Layer 3 of a small transformer language model trained on English Wikipedia (9 layers, counted from 0, width 64).
In attention head 0, each number of a token's query is one row of weights dot the token's vector x. The head spreads its attention over the tokens so far by the softmax of query dot key.

Query weights of the head. A number n stands for n times 0.0049.
q0: -39 2 -31 -31 28 -49 27 2 -7 19 -52 9 -56 -49 0 -6 -16 36 42 -33 -26 13 19 45 3 -5 -14 -41 -5 19 13 -9 -2 -58 19 -37 -12 9 -41 64 -46 34 16 59 -1 10 18 30 40 -22 29 43 -1 0 -6 -42 -6 57 -16 -50 -9 10 14 -8
q1: -13 -27 20 10 4 -4 -40 23 13 -22 18 -49 10 26 -6 11 25 -39 -37 29 30 -46 -13 -31 -18 61 12 -4 -3 -14 -34 18 24 11 -38 11 -46 -21 11 -8 10 -17 -20 -5 10 28 -28 -66 13 -9 -14 37 10 36 -3 11 -2 -21 1 23 9 -5 -18 19
q2: 51 -3 7 -10 -7 -33 17 2 12 -1 36 6 3 17 -14 -10 25 -11 16 -16 13 -14 -19 -3 -7 -6 -32 16 27 29 19 36 10 14 20 -8 -22 5 6 -20 -55 -18 -13 -11 -2 8 -34 -25 33 18 20 -43 -11 15 17 4 32 22 -12 -3 -28 6 3 -32
q3: 41 -9 -16 -1 -2 14 15 -42 53 -9 -52 6 -36 -55 -17 -21 12 4 24 -40 -26 7 -1 33 -12 -28 25 8 33 10 9 -3 9 -13 5 1 40 28 -5 26 49 -6 33 36 13 -16 26 83 -40 -5 1 -20 -27 3 3 1 0 -4 16 -36 -4 -10 -9 14
q4: -49 22 14 24 6 30 19 36 9 26 81 -12 58 26 -16 -17 -4 -26 -19 12 56 5 -17 -47 -3 5 -46 14 -10 -7 -8 -9 -6 -51 -28 26 -13 1 4 -17 39 -13 -4 -82 -11 37 -2 -52 -18 -19 -25 -19 -24 31 21 35 8 6 4 57 -33 1 0 13
q5: 21 20 -3 0 13 -12 20 22 -49 -42 -2 -6 29 25 54 -23 -8 -39 -22 35 -19 -3 5 -39 40 17 8 -14 -27 -32 -17 -16 11 31 13 9 -47 0 29 46 -53 8 -41 -5 -8 7 -45 -70 23 32 -24 -6 25 19 26 -3 31 7 -12 -4 -13 22 -36 -18
q6: -9 0 -21 6 15 -9 -4 14 7 -8 17 0 6 -10 -42 -41 11 -2 15 28 -24 11 -17 -47 -18 -41 84 34 -23 13 49 8 40 35 60 -15 43 -5 22 21 -7 11 35 -11 -58 -20 -16 -17 -28 -16 -11 27 5 -2 -28 -48 0 -36 29 -36 -13 58 14 -19
q7: -56 28 -17 10 -25 8 -15 28 18 -32 -45 -3 -65 -31 -37 13 2 -15 -22 24 -14 20 25 -16 -4 -16 -28 3 -58 -7 -37 5 4 10 7 16 29 28 -41 20 27 -8 16 10 24 -29 -10 -6 12 30 -9 -17 21 8 43 22 16 -27 4 40 35 -51 -18 -10
q8: 18 -10 44 15 11 14 -33 13 -9 -20 37 -21 25 24 13 8 18 -28 3 37 34 -43 3 -35 -5 32 12 6 -23 -3 -20 -13 -16 32 -13 14 -28 -19 35 1 4 -18 -25 -41 6 8 -35 -4 17 -4 -20 27 9 33 -9 50 38 -11 0 -17 6 -19 -15 -21
q9: 24 -3 44 -12 -3 -9 31 10 -10 -10 32 11 35 16 -1 22 41 -25 28 -39 26 -7 -4 -15 -12 -8 -17 11 4 25 5 43 -8 -20 -10 7 -21 17 -4 -18 -32 24 -30 -29 16 -2 -14 -51 -11 -9 -5 -33 15 9 -3 23 -5 6 -14 35 -27 -4 17 26
q10: -14 16 20 17 -8 8 -3 30 16 1 51 -15 40 44 12 9 2 -2 -15 24 56 -50 8 -43 -3 40 5 3 2 11 -20 -6 -25 23 -33 25 -39 -26 20 -17 16 -18 -30 -54 -31 2 -15 -60 4 -8 -23 -20 -22 -15 18 24 1 -1 6 25 -2 -7 -25 25
q11: 20 2 -32 -19 -1 -19 -17 -20 -3 -27 -57 1 -32 4 19 11 3 24 2 14 -23 -24 -14 14 6 1 12 1 -16 -7 2 -4 40 13 -8 -8 -10 -21 9 16 -7 4 -1 40 22 -16 -5 3 12 10 1 -6 -12 -9 10 -15 30 3 -9 -19 29 -8 22 -11
q12: -6 -12 -2 -2 -27 7 8 17 28 -26 -29 -6 -5 -8 34 39 -28 -5 13 -9 31 -13 34 3 6 18 19 -10 7 -7 1 -4 -8 24 -13 -3 -5 -23 0 -24 21 -16 -4 -10 -21 -9 18 -7 -6 -19 -5 21 -6 -10 1 24 16 -20 37 -11 -4 -13 -23 7
q13: -13 6 -6 -35 -18 5 1 11 37 67 -5 -9 -35 10 -41 10 -3 35 -18 -25 -56 -9 0 -5 6 -29 14 17 -8 -22 -15 -33 -9 3 -40 -10 36 17 -5 -2 16 -3 42 56 29 -40 28 31 -4 25 7 11 -33 -28 26 12 45 10 -21 -14 2 27 41 -2
q14: 12 -33 25 10 14 27 40 17 10 -34 1 35 4 40 -13 -24 -10 16 -19 13 -38 -25 -18 -27 4 63 -15 17 -20 -60 -18 25 43 14 10 -10 -25 -50 -27 -10 -31 -4 -27 24 -40 4 -17 -11 -13 -2 -12 -16 31 11 -37 26 25 27 42 9 -9 9 4 -38
q15: -47 29 44 24 2 -27 43 -47 36 7 -21 38 -38 -30 -6 -20 -1 43 32 32 8 35 39 0 -11 -31 16 -49 -15 -33 -33 -20 -3 8 17 -8 11 8 10 -21 -51 53 9 -20 -20 18 15 4 -8 50 18 -7 75 -19 -11 9 4 -1 3 -62 3 -3 31 53
q16: 9 6 -34 -48 -39 -7 -2 -44 25 19 -19 10 -14 64 -10 28 21 55 20 30 -62 2 -23 54 2 -7 22 -3 23 25 17 -8 -25 8 19 19 -28 3 12 2 -3 -1 -51 34 11 -20 -17 -41 16 6 27 -10 -1 39 57 28 -76 14 22 -21 60 -5 -39 21
q17: -52 -26 17 -2 -23 -38 10 29 1 -13 55 94 -8 -26 19 18 39 21 -10 26 -21 21 -40 27 16 2 1 -24 32 -5 -15 -28 -13 -29 -18 20 -30 -50 -29 -12 -17 -9 13 -3 -3 34 -9 16 16 -18 -55 4 -11 8 10 3 21 13 -13 33 -33 7 11 -5
q18: -2 -24 -24 -16 25 20 -38 34 5 13 77 31 -30 7 15 -66 22 -8 23 43 -10 -3 8 0 28 -9 13 -1 -26 -6 16 10 7 13 10 12 -11 -31 -5 29 -16 42 -6 -46 11 -38 47 9 -27 12 21 -3 -8 -31 53 -60 -8 -31 -32 2 9 -27 6 -1
q19: 23 38 -20 -29 7 5 6 -22 -38 51 -21 16 -1 16 20 -23 13 9 -15 -18 -28 5 6 -31 -19 -29 -25 7 62 17 -23 -54 27 -60 24 -61 -17 -25 7 21 2 9 7 26 2 -5 30 9 -26 24 -11 39 11 2 9 -7 8 4 34 33 41 20 -30 15
q20: -26 -6 -47 -29 14 8 3 14 21 -23 42 -2 6 -48 -49 14 -9 -40 -33 6 44 -2 -41 -8 20 -22 35 25 24 39 -29 -23 -7 15 32 41 15 -4 17 -37 53 25 -65 68 22 14 15 49 -14 71 -26 12 0 -8 -6 8 -19 -21 -16 -16 -13 -5 47 -37
q21: 32 26 19 -55 5 -12 -42 28 18 -7 -48 38 -23 43 13 -9 -14 -36 47 -2 20 -18 -3 -36 27 21 -18 17 8 -19 -26 -94 -18 21 8 -5 1 86 -39 3 -2 -7 19 -13 31 15 18 20 69 -33 -25 -6 2 -21 -27 1 7 13 -17 -1 31 45 -10 -23
q22: -91 0 0 -28 40 9 -18 -23 30 -5 28 -31 -7 -1 19 9 -3 50 -36 6 -11 13 -17 -11 -22 17 8 -8 -4 -53 43 31 69 -15 -22 -16 52 47 -35 -13 60 -38 -27 -20 37 13 -10 -27 23 24 -11 -7 -25 16 -41 -26 9 -12 -26 14 12 23 -42 33
q23: -21 -23 9 15 -19 16 -48 -57 24 -8 22 -22 59 14 -27 51 -27 -43 30 -50 -6 4 -27 5 32 2 -46 -19 -20 -22 6 -15 26 24 21 8 -20 -23 -5 16 -20 53 15 11 -1 -6 53 -19 29 30 -56 8 37 30 2 1 11 -5 10 9 -6 -54 5 16
q24: 4 48 -59 -2 11 -28 -3 6 -4 37 26 11 -53 -18 -25 26 41 -7 16 -7 38 14 9 -35 30 13 21 -64 -24 -26 -12 14 -4 -18 -36 13 13 -33 -14 -17 -4 0 16 -24 18 -2 23 -12 35 7 -10 53 71 66 -35 -11 -45 -1 17 -33 -58 -27 -34 -21
q25: -14 25 9 8 -57 -33 29 15 58 -13 10 -8 48 11 30 8 -19 15 -36 -35 -24 0 46 21 31 -20 -22 -21 -40 -60 14 -30 -5 -13 27 43 14 5 -4 11 -53 -29 -41 22 -32 -61 9 78 -17 1 11 48 18 15 14 -45 -8 -4 19 10 12 13 33 -37
q26: 16 -33 25 -14 -5 3 -5 5 44 -14 -22 9 -21 -2 26 8 -30 14 17 -28 -26 34 21 -9 60 -17 -12 -10 -23 26 -6 -23 -39 -36 -8 -22 -3 -25 -32 32 64 27 29 37 50 24 -30 -46 -14 1 -37 -46 -32 4 -15 -12 -20 13 44 6 -13 -2 11 2
q27: 4 8 2 -6 -23 -18 -5 14 -11 -19 32 -24 25 6 3 -37 -25 21 -45 -23 1 18 4 -21 -24 22 15 39 -36 40 -1 -41 -35 10 52 -13 21 -14 -17 -33 -6 -35 35 13 64 32 20 6 39 12 7 -72 48 -25 -20 20 -9 -50 1 37 26 -35 -3 43
q28: -39 39 -23 -39 -23 -23 -19 -19 0 -5 -54 10 -3 -35 9 20 -2 -36 -2 -7 -39 1 59 56 56 28 18 -22 9 -56 -14 26 -7 -4 12 -8 10 1 -26 39 3 6 -2 20 -17 14 18 -6 -17 -40 32 -30 -28 46 2 11 24 -73 36 -23 28 25 20 19
q29: -18 -21 16 21 41 5 -3 4 1 30 -17 0 -16 -4 24 -4 -62 23 17 -3 -7 15 12 -7 0 -11 26 39 49 4 -2 -28 -6 33 -38 18 56 -48 -20 36 -52 -72 -4 1 28 -16 14 5 -6 -6 23 -18 -1 5 12 15 -35 24 -8 23 30 -9 -28 -59
q30: 75 -23 -28 4 -24 -3 -46 -8 -3 22 -33 -48 6 -57 -40 -7 15 46 9 25 -15 52 -18 6 14 1 10 -11 1 -4 -27 2 14 -62 21 -6 33 46 -10 -29 -10 10 -37 -30 28 -10 8 -13 -10 15 6 -19 36 -26 -10 -18 35 34 20 40 -45 -1 -5 37
q31: 57 -18 50 -19 -8 -10 73 -32 -17 2 23 13 -4 -24 -2 -24 10 -31 -18 18 -13 24 12 5 -33 17 32 -39 -4 -30 -25 39 15 -17 -5 39 48 28 32 -13 -34 42 -4 30 39 10 8 -39 5 -54 -35 16 -44 20 -21 45 3 10 -64 -5 41 0 -22 -24

Each question shows a short text with each token's key, already scaled and adjusted for position as the last token sees it. A number n stands for n times 0.014.

Then comes the last token's vector x. A number n stands for n times 0.052.

0 "ative ": 6 -5 19 -50 73 -35 1 16 11 -17 -29 -1 -61 -19 15 20 14 -14 -8 7 -1 -19 14 -5 -28 -3 2 -12 23 12 0 -4
1 "pol": -54 2 47 -56 64 -68 30 -2 26 -60 -14 34 -53 -28 10 21 7 -3 -8 1 -14 46 -5 -25 -31 2 20 -35 44 34 8 -2
2 "ic": -37 -6 42 -43 74 -32 41 -10 -36 -44 17 18 -25 -10 11 41 5 -19 -3 20 -4 4 2 -3 -31 14 7 18 38 20 -16 9
3 "y ": -4 -8 8 -35 60 -4 -3 2 5 -4 -6 -18 -29 -26 29 8 16 -10 -7 11 -3 -5 -1 -2 -1 0 -2 -16 28 6 -8 0
4 "in": 38 47 49 -29 39 -61 -12 6 -26 -23 19 7 -26 -21 3 25 28 3 -5 22 7 -8 13 -19 -43 -13 37 6 24 6 3 -6
5 "fl": 88 59 34 -46 74 -81 22 8 41 -27 13 38 -47 -25 30 49 -23 -19 24 3 -20 21 -9 23 -42 31 34 -10 36 13 -8 0
6 "u": -2 44 7 -27 46 -26 1 8 28 -3 8 20 -20 -32 -14 11 -14 6 19 -1 -11 34 -22 -30 -21 28 13 1 11 -4 -9 -9
7 "enc": -44 45 31 -29 42 -41 23 7 26 17 13 14 -22 -25 -7 27 -2 -12 7 1 -11 13 14 2 -11 30 29 -11 2 8 -35 -33
8 "es ": 6 0 2 -29 55 2 6 -7 1 -6 -3 -27 -19 -25 9 8 3 -11 1 -1 -9 -5 5 7 -17 5 -4 -9 27 -1 -6 4
x: -15 -12 -14 16 18 39 -2 17 -8 41 -26 -6 6 -21 -80 -19 7 2 -29 -31 27 38 -24 21 8 19 -20 2 6 -21 -1 13 -1 -5 22 -24 -10 4 10 -40 -20 -9 -8 6 -13 14 -3 -2 10 0 -6 -1 -5 0 2 54 22 -4 24 33 6 -13 -12 9
Which token does the last token look at most? 0 "ative "

0 "f": -16 -8 17 -37 39 -47 29 -17 59 -37 -10 35 -16 -41 7 1 -9 -17 15 -6 4 28 -24 -19 -6 67 -1 -13 -15 34 -3 -18
1 "ant": -30 8 47 -39 45 -27 2 12 29 -24 -11 -1 -1 -19 -13 40 -21 -21 -16 2 -19 25 1 -1 -12 48 31 -21 22 -1 -5 -14
2 "as": -23 -3 29 -28 41 -11 15 0 -12 -22 8 1 3 -27 -13 20 -8 -18 7 -2 0 -3 -7 -29 -21 22 29 -21 14 -5 -7 -32
3 "tic ": -3 2 2 -39 60 -15 8 3 -4 -6 -13 -9 -36 -25 22 -3 13 -17 -3 -2 -6 -8 8 -2 -8 -5 -1 -10 18 10 8 -10
4 "to ": 0 1 9 -48 73 -27 9 -6 -5 -2 -14 -11 -40 -28 13 -12 -16 -15 7 11 2 -3 3 8 -17 14 3 -15 47 22 -8 3
5 "d": 57 47 36 -45 65 -58 17 19 11 -36 29 11 -20 0 15 5 17 -21 -3 17 15 3 -19 9 -22 14 24 3 23 34 12 -25
6 "o ": 4 4 14 -41 68 -14 21 5 -9 0 -9 -21 -27 -17 16 -10 2 -4 7 -3 7 4 1 -14 -17 14 -4 -10 34 4 6 -13
7 "this ": -12 27 26 -53 90 -48 20 1 13 1 3 -8 -26 -27 13 28 3 -15 -12 11 -12 -4 -15 -8 -14 -3 -8 -10 33 14 -6 -4
8 "on ": -11 5 16 -47 81 -34 15 -3 0 -1 -9 -19 -40 -18 20 9 -6 -19 10 -5 -4 5 -3 -5 -9 15 -10 -34 32 8 -1 9
x: 13 28 -5 12 36 12 12 5 -17 45 -40 1 13 4 -61 -23 9 4 -31 -8 9 21 -27 11 6 1 -13 -26 -24 -19 -7 35 -17 -19 16 -16 -12 11 33 -15 20 -11 -23 17 -11 30 -14 2 -6 6 -13 -15 -10 -13 -18 67 16 -16 14 -9 -14 7 -13 21
Which token does the last token look at most? 7 "this "

0 "at ": -4 5 17 -47 73 -28 21 -3 3 5 -39 -7 -45 -16 16 1 10 -18 -13 1 16 8 1 3 -10 15 1 -12 28 9 4 21
1 "the ": -4 -2 23 -46 80 -27 17 12 6 -14 -18 5 -18 -25 20 21 8 -26 -29 5 12 -15 -6 0 -2 5 -3 -4 43 1 6 2
2 "C": -51 -2 49 -51 67 -60 33 2 -17 -54 5 36 -37 -28 1 16 10 -22 0 22 -11 -2 20 -20 -6 11 13 8 26 34 -13 -24
3 "N": -17 32 48 -52 50 -47 32 -11 -54 -30 -2 35 -21 -28 -4 7 9 -24 7 19 -3 -12 -14 -16 -34 20 20 -26 26 12 -2 -30
4 "A ": -6 2 11 -42 69 -31 14 7 -3 6 -20 4 -42 -40 3 2 9 -16 -1 -6 3 -6 9 -5 -10 13 1 3 30 10 -8 -4
5 "bu": 32 50 56 -85 77 -61 16 14 3 -15 -20 33 -62 -21 -20 18 0 -17 7 -16 25 1 -12 -14 -2 33 17 37 55 39 10 -1
6 "ild": -5 28 31 -49 66 -60 31 -1 30 8 12 4 -2 -28 -3 44 -9 -33 -12 -28 26 5 -4 8 -10 50 20 -25 12 8 -31 -3
7 "ing ": -3 4 19 -46 81 -21 21 3 6 3 -18 -12 -41 -25 12 10 2 -12 12 2 -7 2 -8 6 -5 12 -5 -3 33 3 2 -5
8 "after ": -12 5 29 -50 77 -32 18 -7 -3 7 -12 -10 -44 -31 13 3 13 -14 7 12 5 11 -2 -5 -4 15 -2 -24 32 6 0 12
x: -19 25 6 -3 14 20 15 8 -12 28 -19 -13 15 18 -65 -32 10 2 -19 -28 7 33 -24 20 17 21 -22 -23 -9 -7 -20 46 -34 -23 23 -8 8 12 10 -14 27 -14 -21 10 -16 21 6 -8 -16 17 -6 -1 -21 -9 -11 58 20 5 33 -30 -19 0 -19 15
Which token does the last token look at most, and with what share of its attention? 1 "the ", with about 70%

0 "when ": 1 -5 10 -53 70 -21 15 -14 13 -8 -27 -1 -43 -38 8 9 11 -15 -3 13 15 18 4 -8 -12 12 -2 -16 39 10 -5 17
1 "he ": 2 -7 7 -53 69 -40 15 -12 7 -9 -24 -3 -47 -15 8 4 16 -4 -12 -2 16 -4 -2 -8 5 -2 13 -11 33 8 -1 4
2 "p": -60 8 54 -59 61 -69 47 -8 -32 -59 2 36 -47 -36 -4 46 13 -52 -12 12 18 18 15 -4 -20 -15 4 6 23 46 22 -10
3 "ul": 8 13 29 -47 57 -68 32 5 -45 -34 11 28 -18 -51 -3 54 -1 -11 24 -20 -36 27 -14 -21 20 12 -4 -2 12 1 -5 -13
4 "led ": 14 9 8 -33 55 -25 20 -3 -7 -5 2 -10 -25 -6 15 10 -15 -16 -14 -15 4 -16 -10 -11 -26 10 -11 -7 19 -5 8 13
5 "out ": 15 12 14 -47 66 -29 6 -11 10 0 -11 -9 -46 -15 11 -2 13 -10 -15 17 6 0 -14 0 -9 0 -9 -14 18 4 12 9
6 "h": 19 62 58 -82 71 -82 29 3 64 4 -3 27 -71 -38 -12 26 -15 -17 -7 15 25 17 -13 -5 6 34 5 6 46 28 13 -2
7 "al": -52 39 17 -27 55 -55 18 -9 18 2 29 27 1 -29 -4 24 24 -19 -14 -10 21 35 3 -2 -28 8 -3 -29 11 3 -4 1
8 "f": -68 30 32 -48 51 -56 37 -12 -22 31 8 24 -15 -43 12 14 2 -26 18 5 8 29 -19 -5 -15 60 4 -22 -4 30 1 -10
x: 24 35 -17 -4 1 -20 -1 23 -27 -11 18 11 -3 3 -23 15 23 -21 -50 19 37 44 -25 -10 -16 29 -2 -38 -2 1 -22 31 -34 -27 -34 16 -12 -1 -12 4 16 -25 0 -27 -11 12 -78 -7 43 -5 -5 3 -14 50 11 30 -15 28 20 28 6 -12 4 7
Which token does the last token look at most? 6 "h"

0 "e": 6 2 29 -35 42 -36 27 15 32 -36 -33 25 -20 -61 -2 35 2 -18 27 -5 3 5 6 -9 -19 48 -1 -12 1 -3 7 -4
1 "ad ": -8 0 1 -49 62 -30 12 8 6 -9 -25 -1 -48 -33 -4 2 13 -9 6 -1 9 1 0 -16 -16 9 -4 -11 21 9 -9 -4
2 "dec": -45 0 72 -88 49 -66 33 -15 -21 -53 -18 5 -45 -24 6 54 25 -19 -12 5 20 10 4 -31 -5 33 25 -1 19 26 -11 -10
3 "id": -5 7 44 -21 74 -40 16 34 -37 -25 0 7 -2 -39 -34 21 -10 -12 -5 1 -9 28 -2 -21 -23 33 37 -31 40 24 -35 -12
4 "ed ": 5 0 -1 -30 59 -20 20 -12 2 1 -2 -20 -17 -10 11 -7 2 -12 -8 -13 -14 -17 -1 6 -13 8 2 5 26 -5 8 4
5 "to ": 4 4 10 -50 78 -30 11 -5 -1 -2 -15 -11 -44 -20 14 -11 -17 -13 7 8 -2 -5 4 7 -16 16 7 -15 48 21 -6 8
6 "h": 22 63 54 -82 73 -85 34 7 66 1 4 28 -69 -36 -20 25 -13 -15 1 10 23 22 -11 -3 4 29 10 10 55 29 14 -2
7 "old ": 0 5 20 -37 75 -34 18 3 7 0 -9 -15 -30 -11 14 10 6 -15 0 -7 -8 2 1 -4 -12 11 -7 -22 21 0 5 11
8 "a ": 2 4 20 -36 76 -34 13 -1 3 3 -4 -10 -21 -31 7 1 1 -18 -14 0 0 -3 -8 -6 -1 -1 -2 -9 38 3 7 0
x: -9 31 -7 1 32 44 16 9 -17 52 -28 -4 12 0 -71 -24 13 -13 -10 -15 5 46 -26 21 9 13 -5 -17 -3 -32 13 13 -15 -13 18 8 -4 -5 8 3 3 -15 -21 5 -3 1 -23 -17 24 5 -36 -8 -7 -9 -4 59 -5 3 0 -5 -6 0 -6 -7
Which two tokens does the last token look at most, in order? 8 "a ", 7 "old "

0 "aw": -19 -2 27 -20 41 -46 18 10 40 -18 -24 26 -17 -47 -39 5 -16 -13 5 11 -4 47 -23 -4 -27 23 23 -11 3 9 -34 7
1 "a ": 2 -5 0 -23 58 -16 14 2 -5 2 0 -9 -7 -27 7 -2 4 -12 -6 -5 5 -13 -5 -3 -8 1 -10 -5 31 -4 -8 1
2 "to ": -6 3 9 -51 76 -32 12 -8 -1 -4 -18 -4 -46 -22 11 -11 -16 -11 8 12 4 -2 -3 6 -18 18 4 -14 48 20 -6 4
3 "for": 7 30 52 -57 75 -74 12 -2 -68 -58 15 22 -21 -12 -23 49 18 8 1 -4 22 9 -32 10 -34 22 14 -14 46 13 -7 -15
4 "m ": 10 6 10 -49 68 -19 16 2 -8 -13 -10 -16 -41 -13 14 12 18 -9 11 0 -6 10 -14 2 -7 4 -3 -16 27 3 4 -7
5 "the ": 6 12 26 -44 79 -28 8 7 -2 -9 -7 -1 -12 -27 20 17 4 -22 -28 11 8 -15 -4 -2 -3 4 -6 -6 39 3 9 3
6 "Can": 22 34 60 -55 57 -56 17 -4 35 11 4 13 -35 -13 6 6 -16 -15 -16 19 -1 -2 2 -30 -44 4 26 12 22 30 10 18
7 "ad": -17 39 62 -52 69 -40 31 30 47 8 -5 16 -49 -29 0 42 -6 -22 31 20 20 4 1 -25 -19 17 20 -40 27 11 -32 -26
8 "ian ": -15 7 22 -48 66 -34 5 10 0 6 -7 -13 -36 -38 6 5 14 -28 -7 5 -3 -3 1 -5 -17 1 -4 -16 32 3 2 -6
x: -17 17 -9 3 30 32 -14 15 -18 45 -20 -7 -2 24 -62 -27 6 1 -32 -20 9 43 -27 -4 7 13 -16 1 4 -24 2 13 5 -9 36 -16 -14 27 20 -17 -11 -31 -29 2 -19 1 10 13 21 -20 -27 -15 10 -8 -1 61 31 3 16 4 1 -4 -10 1
Which token does the last token look at most? 5 "the "

0 "al": -14 -15 24 -16 43 -25 35 7 39 -21 2 20 7 -29 -2 24 6 -9 10 -13 4 33 5 -12 -30 20 3 -34 6 -8 -18 -2
1 "ty ": -8 -7 -1 -36 55 -18 9 8 2 -2 -7 -8 -30 -22 4 5 13 -12 -2 -7 9 -11 3 5 -11 1 -6 -7 22 -2 -9 4
2 "c": -46 -3 49 -47 49 -63 27 0 -33 -65 10 28 -42 -40 10 17 14 -19 -14 14 1 5 6 -5 0 -6 15 26 10 45 -14 -14
3 "er": -12 40 24 -40 42 -33 18 -13 -38 -29 12 13 -12 -13 9 43 -10 -10 -3 3 22 -13 -38 -3 -16 3 13 -18 6 4 -19 3
4 "ti": 13 18 13 -18 59 -23 12 10 4 -18 11 19 2 -51 21 19 -11 -1 10 -11 0 38 17 -3 4 24 6 -3 11 24 -5 -14
5 "fic": 37 39 38 -41 37 -44 19 -5 29 3 -9 20 -21 -44 2 39 -21 -6 33 18 29 11 -21 12 -27 21 -12 -8 -4 -1 -28 -40
6 "ation": 6 31 29 -35 53 -42 23 4 25 5 -8 1 -21 -35 2 15 -4 -1 28 10 -4 -11 -23 -8 -51 18 15 -5 -19 2 -21 4
7 ". ": -20 4 3 -34 50 -21 20 -21 9 9 -14 -21 -43 -19 14 -3 9 -26 -13 2 7 9 9 -6 -30 -1 11 -7 12 -2 -6 9
8 "C": -57 55 29 -50 59 -57 26 -3 -10 13 36 31 -30 -30 6 15 7 -19 -5 26 -9 -2 19 -19 -4 8 10 7 19 34 -16 -21
x: 22 71 -11 38 15 29 11 14 -33 -8 23 6 -16 -30 -8 -5 2 -7 -6 -10 -3 21 -29 -6 21 0 -45 31 8 6 17 55 -84 -35 -25 11 -27 -19 -4 -28 0 13 -26 -12 6 6 11 -15 26 2 -11 3 -32 2 -10 19 -1 27 13 28 -24 -2 0 -14
Which two tokens does the last token look at most, in order? 1 "ty ", 7 ". "

0 "er ": 2 3 -5 -46 63 -20 1 9 6 -5 -22 -10 -51 -24 10 0 22 -14 3 -5 -1 1 7 2 -14 10 4 -15 26 2 -6 1
1 "cent": -25 -10 48 -57 81 -69 23 23 26 -47 -16 16 -29 -25 -2 26 -8 -19 17 -7 24 7 5 8 1 19 40 1 34 40 -20 -6
2 ". ": -14 13 -3 -39 52 -19 23 -17 -13 -5 -21 -15 -47 -21 10 -4 14 -25 -12 1 6 9 6 -6 -30 6 12 -4 16 0 -7 9
3 "The ": -5 -2 21 -40 81 -29 8 7 -4 -13 -7 4 -24 -25 24 19 8 -31 -36 6 -5 -21 17 -8 -1 6 6 -6 40 11 -1 8
4 "ear": 45 44 63 -53 63 -82 3 6 -28 -15 -2 16 -31 -25 -9 54 -9 -45 -21 -10 6 8 15 -2 -18 44 6 -4 31 17 10 4
5 "ly ": 2 -4 22 -47 77 -19 15 0 -9 -6 -14 -10 -44 -15 19 12 18 -2 7 15 7 -14 -5 -1 -6 10 6 9 41 6 -1 9
6 "p": 12 61 46 -62 63 -67 42 -6 65 -13 24 25 -49 -38 3 49 10 -51 -10 12 9 13 21 -3 -19 -16 1 12 21 45 22 -14
7 "ace ": -7 4 15 -45 75 -22 20 -4 1 0 -11 -19 -40 -16 2 7 10 -10 12 -3 -8 -7 -11 -8 -9 4 -1 -4 32 9 -7 -8
8 "was ": 3 7 21 -36 69 -28 19 -13 4 2 8 -24 -34 -21 12 20 9 -13 -15 19 -2 -4 -10 -14 5 -14 9 -22 40 1 9 20
x: -36 8 4 30 28 17 21 5 -16 80 4 -24 23 -8 -47 -4 -7 -10 13 -16 9 34 -33 11 -9 15 -37 -8 -20 -29 -21 13 -16 -15 5 28 -4 6 13 -27 12 -32 -12 20 16 -14 13 -31 14 -1 17 -3 -18 1 -20 46 33 5 22 -32 -14 -6 -25 1
Which token does the last token look at most, and with what share of its attention? 3 "The ", with about 50%

0 "est": 6 -23 44 -32 61 -50 10 37 44 -12 -29 28 -26 -15 8 10 -8 -13 10 28 -19 13 22 -7 -16 33 9 -27 -8 48 -44 -23
1 "er": -25 13 21 -32 47 -30 23 9 25 -42 5 11 2 -22 7 46 1 -10 3 12 4 0 -23 -13 -18 13 13 -40 4 -12 -18 -9
2 "ol": -42 -14 31 -37 46 -28 36 22 -29 -30 13 15 4 -24 0 33 -14 -12 23 -18 -6 30 22 -14 -26 25 7 -19 28 1 -18 -24
3 " ": -1 2 -14 -36 52 -12 13 6 -2 -4 -11 -8 -32 -30 2 -15 11 -12 2 -12 7 -3 12 -3 -9 15 -3 -11 22 3 -4 -14
4 "is ": -10 3 23 -39 60 -11 19 -7 -2 -2 -7 -25 -31 -30 14 15 13 -17 -8 15 3 0 -2 -8 -9 -5 9 -34 41 4 9 15
5 "a ": 0 4 19 -39 75 -34 14 -2 -3 3 -9 -12 -25 -27 5 -4 5 -15 -15 5 -5 -3 -7 -11 -3 0 8 -11 45 4 7 -1
6 "t": 9 51 33 -41 75 -51 20 -3 51 -21 35 19 -27 -3 -2 27 1 -23 -11 22 1 11 -11 -12 -19 0 29 -10 14 21 11 10
7 "et": -31 24 37 -51 55 -43 18 2 30 12 1 6 -22 -30 -25 7 -8 -24 10 18 17 20 1 -7 -24 30 2 -12 -8 26 5 -20
8 "r": -30 41 33 -43 57 -28 42 33 8 15 12 21 -17 -30 9 23 -15 -10 29 1 17 1 10 10 9 20 7 -25 35 23 -11 -6
x: -13 3 -36 15 -3 -23 21 28 -21 29 34 5 1 3 -2 43 -13 -14 22 3 42 -1 -23 3 -13 -13 -13 -7 -1 -7 20 -31 -46 -3 26 -24 -42 22 35 -29 -11 -4 -46 -11 -49 -1 0 -64 42 6 -29 15 -21 29 8 28 28 3 26 32 21 -2 -28 29
Which two tokens does the last token look at most, in order? 6 "t", 7 "et"